Layer 7 of a small transformer language model trained on English Wikipedia (14 layers, counted from 0, width 64). Numbers have three digits each and are written without spaces.
A neuron's activation on a vector x is squared ReLU(weights . x), where the dot is the dot product.

Input weights of the MLP neurons that the questions are about. A number n stands for (n - 500) times 0.0015.
n8: 339587674599543389540412667510540382430504538363344373493660686481582714545502480445568427422522449483463336485339431487665758362520378605371507547375759659609668526407439514686406395497472428
n14: 499618489656431519514463723207667354543517471395430179535685665617660416559743394557473356487479550447264380625539550402704500500274604279256569452933436661527429626505792513573397644375388332
n20: 634471539566670537674401438469367392468060527511625310242531594685511453645511349607268519663617433292438537555605436296713623312560683500760535370575363565383596145421513341879301618261429309
n27: 583530587559402485541388437436596431434143332356303399269398598440413523318905605732535532389517547694197087656426634521446508450509459385566407587529311615611687482540208390455105845112504399
n29: 414534579453445169455699563427668524587411579413627084822443598685738438641580485486363710527371484429630297464751535364589728116528680318556428608517540512482578515462583291670466535473234508
n48: 498654529592542250777567594045663543539068437352533393583652587544908593531669618642526541367361454395399011584657586593547673572536443417422363610623507399410487690437515416852436695542335351
n55: 305527594468509594493649192480519301595205561372426551448413609423642523500597465677270459525430213656346592704370620778488441343142401589349362422634773545576554469288524400574457731484657550
n59: 432364977208605377525532171512521589586373442467583417496681875588739196376463576501425568486387237270365549380219536738529642551376605474598496518664429326636482325454351263583392603409472466
n61: 321775558283523399509435448614634496676341450446471264526491526522923681614537637499465346714409401455215487620567668417551372273394519422573514442654499567381358359363771486255242614301383398
n68: 588589687484356351358645135555304347413490510482488652303488837556714545463327480491442335804453363453468463641458461513507546378332603346381429368739372669654612422159732194545348312445513524
n74: 580480673533461490511592349456390527633330301404467254526731856455622600432587576683385260361442570433484421515767736518233345509433635408269273729566449673575707755582323592587410562341367455
n77: 409705452493425199629470622341489469802488388413243275531622506725543571668477469536440494503515405455373469745425462668387502470397452527451421372766486705405693576297482399376551491447266376
n87: 443314528537596484650417730463591471555120449551569373688515704633460530361409463534449363487551256459462394806572603571532190444403471505372602617578504474508512405654529633734111819466347469
n100: 682357610528401358670567612790556225490520314497559275653574528699356360453517569617496451362487456376652340328481460435445442429486428516639590455683427665562643500392630371837390503364466407
n104: 653491542339680581491347485269619460531271552236511484456612669536644220619770375353366659520495424410390508717400601602591318499586593572576524397610608321473532556397605333577370455572255447
n106: 637315458529508146605579423196678665488232339291551524330570686639806533588638461352452698576439334475276199420566576623692410409573279583506624464512383510595458533466441513613474351345327463
n119: 604560558342579466541607464811434311749638420391594186399813738725653423513426595453562358598429420485317346859625560552341358320407411582698564409605458600322784623539428252616350616399537375
n127: 602484546502462477636600598521598489494315345509386419573534503578440443290680429637435629370416478544498459572315470507508557443435464358512840533563606648661405606549781473607413403571436159
n131: 409439508162512500754081434647561394374360469361205543580449730468687522603685653779290554377525409572253481624479543736377524442374591520617563505525583592502411606608425383376347404433613395
n169: 547703814447109506539711235491619487576452443482428399559485636391779505321594610492461451731201572515453441541334325550521437440322672484594510427458694546294582472620882362506291346361440460
n176: 313406932725449177788370380439632434524461627263408466605533572674365317307877526551404538388433325559590527399341391629581293626295348521567343471544518445624546506361549609309238511237244362
n179: 498572570518297343554554316495584411557353449462474406392317761559302541230607388801554608448346550562488524442434475506410598550289905699298687451381474749453516675564499494557268511502376337
n180: 513495696581151387314453378514590369652508603410440222271640723467465422678463820507482327397471461584364353622721389450629116508510619628561458455531574505561727500622462354479134711463497579
n186: 543559915685460495586691450401532347448558611571539579510464697609754513633545295628187612486477351691336444410465310702585455678423390591589682558392722289516773492584635433513447535594220210
n188: 193535534441646075584380522575566146579356306522297484617548530612535529633514572535331607333425491390443502561803728680582570309509623607389488749631471457748390584551412546319352598439413361
n206: 430609560616465412649309562326288406467389411472132387382401518654708584751579642674506472527414596542435466663677476522691349170394756486478418769373747665561535344669557580502443580433310505
n219: 823605505536401316691616663520737432517407529415433240623831839501884479406361483604520670500403297598394403764533440464368426317618600420420610573608613618464593513558647479402355813279178485
n220: 453607746411485245519646437468516274582454635385575420429561488577617531652682490658308621584682599612595400514394456473445420435523448756556513598407423377481396463464650601337581604317436421
n228: 261670640490421497411436462593228510747449591273240295568537512647726421831268229627274423468502616490361316482607337513457745535452494571549455428419527559407620386487379454645274542344445473
n235: 385652522491482581599440434552386437617143466337475327643277540451569727744302469495517465487384298474554587617566329473566538350276693513647801603806413437619485532626677412426397471508634462
n254: 330747392622547539525451414643279420797431120446347443276404750543591555510428666377289527410500481453607506375564465607805461524551409358553528469571568480607557646529375362518304567401520370

Each question shows a token from some text and the vector x that enters the MLP there. A number n stands for (n - 500) times 0.012.

" government": 645471539623463630359599513566537444322594554551549432543465449554547511550536535376611431504732506589457451556481502531469451621592427534561501405391538509531576560516457634533698595473468691
The three highest activations, in order: n186, n180, n220

"ation": 515337427526616554463514500524572439401635571560598530433629298470476454511533445366632497611578489502445417456601482518394611487501376484566430556451513336541414500503429727613570575571388554
Which neuron lights up most? n106

"ied": 515439548523509731438574440519420442487661524599432616518416523422433427603520453482726412536671385535498527418461476469532375514555493541421373428386643493380535461572546608580535642500523590
The two highest activations, in order: n180, n55

"ont": 538271517470531583608479370593424588497425563560471530459384346431433530438537435388621463388574499464522649445448439546576624533578397468693364461503508344441514514475482569587536463521456675
The two highest activations, in order: n20, n59

" now": 665321528641484721537496480500441560396598451479542467513505537419452473633596445472688560416559478563515483448500428422520471546488606557391489405457537586515650520553406593425529625384614670
The three highest activations, in order: n27, n180, n74

"in": 498384483432543746456542334647583555531418505465524570551408514419438452444456490506519602519652496525528549430552335455439518676400515364593420584632549399440411554580485576521555395563434632
The two highest activations, in order: n235, n59

"ax": 476405296490527502612444530353598420462475576630363540436480302481551511425464558346533551405609526562593694514472569607362530384426338475498459378552486384455486520439517600537513462485477525
Which neuron fires most, and how strongly? n77, at about 0.75

"B": 475409433672662457538415726388432568443546594535668548580442416459565574486449541456781471482581420592533527513485604428460566581504473476564430418459553457517638495512520400603601483543551475
The two highest activations, in order: n48, n8

"our": 611453443442646574342709414516393470443635560469566488474458517589405488500473480429437598599725485512603572505495489388475615634407413400428490622601587485534391581474384500455627512490476507
Which neuron lights up most? n68

"id": 499379425524562685614554586429561575499591476607361468454483158475431507399409465524560460377561511604473617511529495581547399530567588468565598358593592442533475522418540434504524520528585474
Which neuron fires most, and how strongly? n127, at about 2.2

"isc": 520460489415592675471441475611590569610666510540519474493340337490507423488338429416538521451522447487647719573523425584476596423659448443546550600508494512470555518583526392447478556608588641
Which neuron lights up most? n235

" build": 623440406502476584524527457525528456552675456551490510502336573375450466478492468388620515447768458614454468325542513464505520634373314482580427322511575486457443394502570441410538539533492545
Which neuron lights up most? n254

"R": 417442453464630528467532610449463510396559603447636551545366441445605459580442559550674488378624438755535570574524577563438541569407582543414522455422408345475519467446625465497609524650492583
The three highest activations, in order: n55, n235, n186

" part": 624357396524575640544512472418577569533664471455614424373426490501650530576563515416604412420580494473488425482471570436461491719442413355576454460437472439536579525386430643541639579451615555
Which neuron fires most, and how strongly? n106, at about 1.6

" n": 577535460563571606274529487565505501469609574610432552462468531398627759542565503450703409428493544582502566584467473438461506483575475418327489377388433476464526389507488441451501472509687540
Which neuron fires most, and how strongly? n68, at about 2.6

" July": 501490318608371601387527483490482500544556404651483585504511461560565436434496451412622461417768415456474527556566398440520516559597491666503423483402379496524471643546566508594501515626651604
Which neuron lights up most? n180

" ro": 518342410517522542303436452495549520468660493443569400576513491381535663483502485454437658395654411367503654446409486362387599558519435442494563535451498509526472418500540572330644476468606445
Which neuron lights up most? n220

" land": 734465493559515685479588500492419403379615512576494387489459441409431496467558620350652455399600390514443520521595482400544425569365610439437529291528567555471474561465593554504521548439561588
The three highest activations, in order: n14, n180, n100

"ose": 516432474628604651479493406454555557398580458548462342545373321604605522585503370450655551455534457631509462411471494434558556602544597505452487557365500472472575524613475710431617527398455607
Which neuron fires most, and how strongly? n206, at about 1.9

"ir": 460482359506670575462524731497579572614602489586455513456481357552509450409488673485547645417530559573529640581458520466535494664450469454422471354617428560397503430454554400544546330450494530
The two highest activations, in order: n77, n14

"v": 507453491452641651479383412528540591557516571435564565546413601410511543442439501208469556476584489490644705537529463506538484580546403259450582429533639528530477584486458465541533431527598484
Which neuron lights up most? n254

" years": 604497398631490593464504615572489520551690469685522451571582450499527482553546454384699452512544594582491320443474549537450452727631452602530430522463527435452413613588514600489504654481476527
The three highest activations, in order: n119, n219, n14

" the": 485536512718570561499517365446558501493515613482407438446547644492472568573455509430859596491571499472484505489521526482544542518504404525482565499544422508551482435603526756517526476630522628
The three highest activations, in order: n8, n106, n235

"est": 534598515571662508514487518553382478558539571674500546538347538453504293395429571261618457541582537569419642542597531547588490564438461482504383394509657473437391507524453561520582479398611512
Which neuron lights up most? n254

"ld": 383388533539612492561550557418581630453518515383676457467544222463578487447414462408713526472556480503646594468618481534463607616432375558551481485637499539486461547524562599493499488443614532
Which neuron fires most, and how strongly? n48, at about 0.37

" ==": 706364536676563489409507485494500445386561535677468590580386664487358495547456367428554538423591543543486426508565599358484540600551498494509568539498538396449465314408491488473613566586510628
Which neuron lights up most? n186

"le": 554264403555467628425384445539446550497712474543621412625487364444581481555603415393656575452518425526488526397523452433507544657400488454486403668516486420468472494422465586486517449408431580
Which neuron lights up most? n176

"The": 488525538668519492390562480422591509543483653483424542493419528551484506538513525539868586413528500427471498510478539421454504513480403526534550482478487446502539402585523835466510493526577600
Which neuron lights up most? n176

"==": 454403458509567451490502424430515589463526533686618438581558608507375586557580477489517519440628523444617560631557554592535449447547508631658572511458574534520486362648497720342612399543499633
Which neuron fires most, and how strongly? n220, at about 1.2

" car": 597428553467667756442463499440511510431591534571616265513474452529421529434517526408452468447541382434488583499534521263482473604554524514443475434527433550373529518454388601490585618435602606
Which neuron fires most, and how strongly? n20, at about 2.6

" a": 484539397582525670445587421482612513401430563522442438468584672518367597488449613479787526544595452439503524395445534459371465533461418498456565579502435518476537429527460712462551457685495456
Which neuron lights up most? n179

"inc": 395424457533609516538521481523584691695574580534488522488485357418514481498559479368588537434622606504488621598512689600417525471491492467602582485512534291346437563557477460509442577592652576
The two highest activations, in order: n104, n119

"In": 492423417576426575415548538540465428482640610606404612465505623543385433423515486523709420311567547486609460480437543462423414612557510448504581489507447652546429601466595583608548490530659687
Which neuron lights up most? n100

"3,": 568523396642358533412528493510339538476571470678463625653454558461513529520552383519829501474445485497630529492532507532467566530649541574534457450453538453499462487619626575466593370519521562
Which neuron fires most, and how strongly? n169, at about 0.11

" also": 643327539575437688517576487528437497412529480539498545542526549478563546516580395430725491502494499599395427520518430447471536543459569572399582345342617598498552492588452745478549571459486630
The three highest activations, in order: n219, n179, n8

" as": 555470536539523499438592559563508500519559489525542444473563516523305523505486505443884615406610477587444425403375447486470557598447489459401575444397447623453495483558458652510470393431380580
The three highest activations, in order: n179, n8, n100

" W": 480556366573542521580499420548412597516492548549573489446480394513466498516566795450690482357531525627529577417632559381577599545594358434428466409507390546521563528454430571478541487616649558
Which neuron fires most, and how strongly? n254, at about 1.8

"re": 514382357475570668287452418519399454598417536591475475531501674393504458487532557357546536460516305612460564396486477387501600610552533566465433453498586371452329504406431478614540449507516538
Which neuron lights up most? n59

"un": 572454353394728517483575528473606567404500552528438587569445321565354549444435374454443543324612446700546566477507556427430445617445510518489502461566562554572393684470513524538494438545584484
Which neuron lights up most? n127

"ed": 431358498505699692448535506531381493622620452623553455483613503465447532595495462451572456421649356484536435426508553408534512529486598430461333569477516479297546351483572542423488673516536489
The three highest activations, in order: n20, n87, n119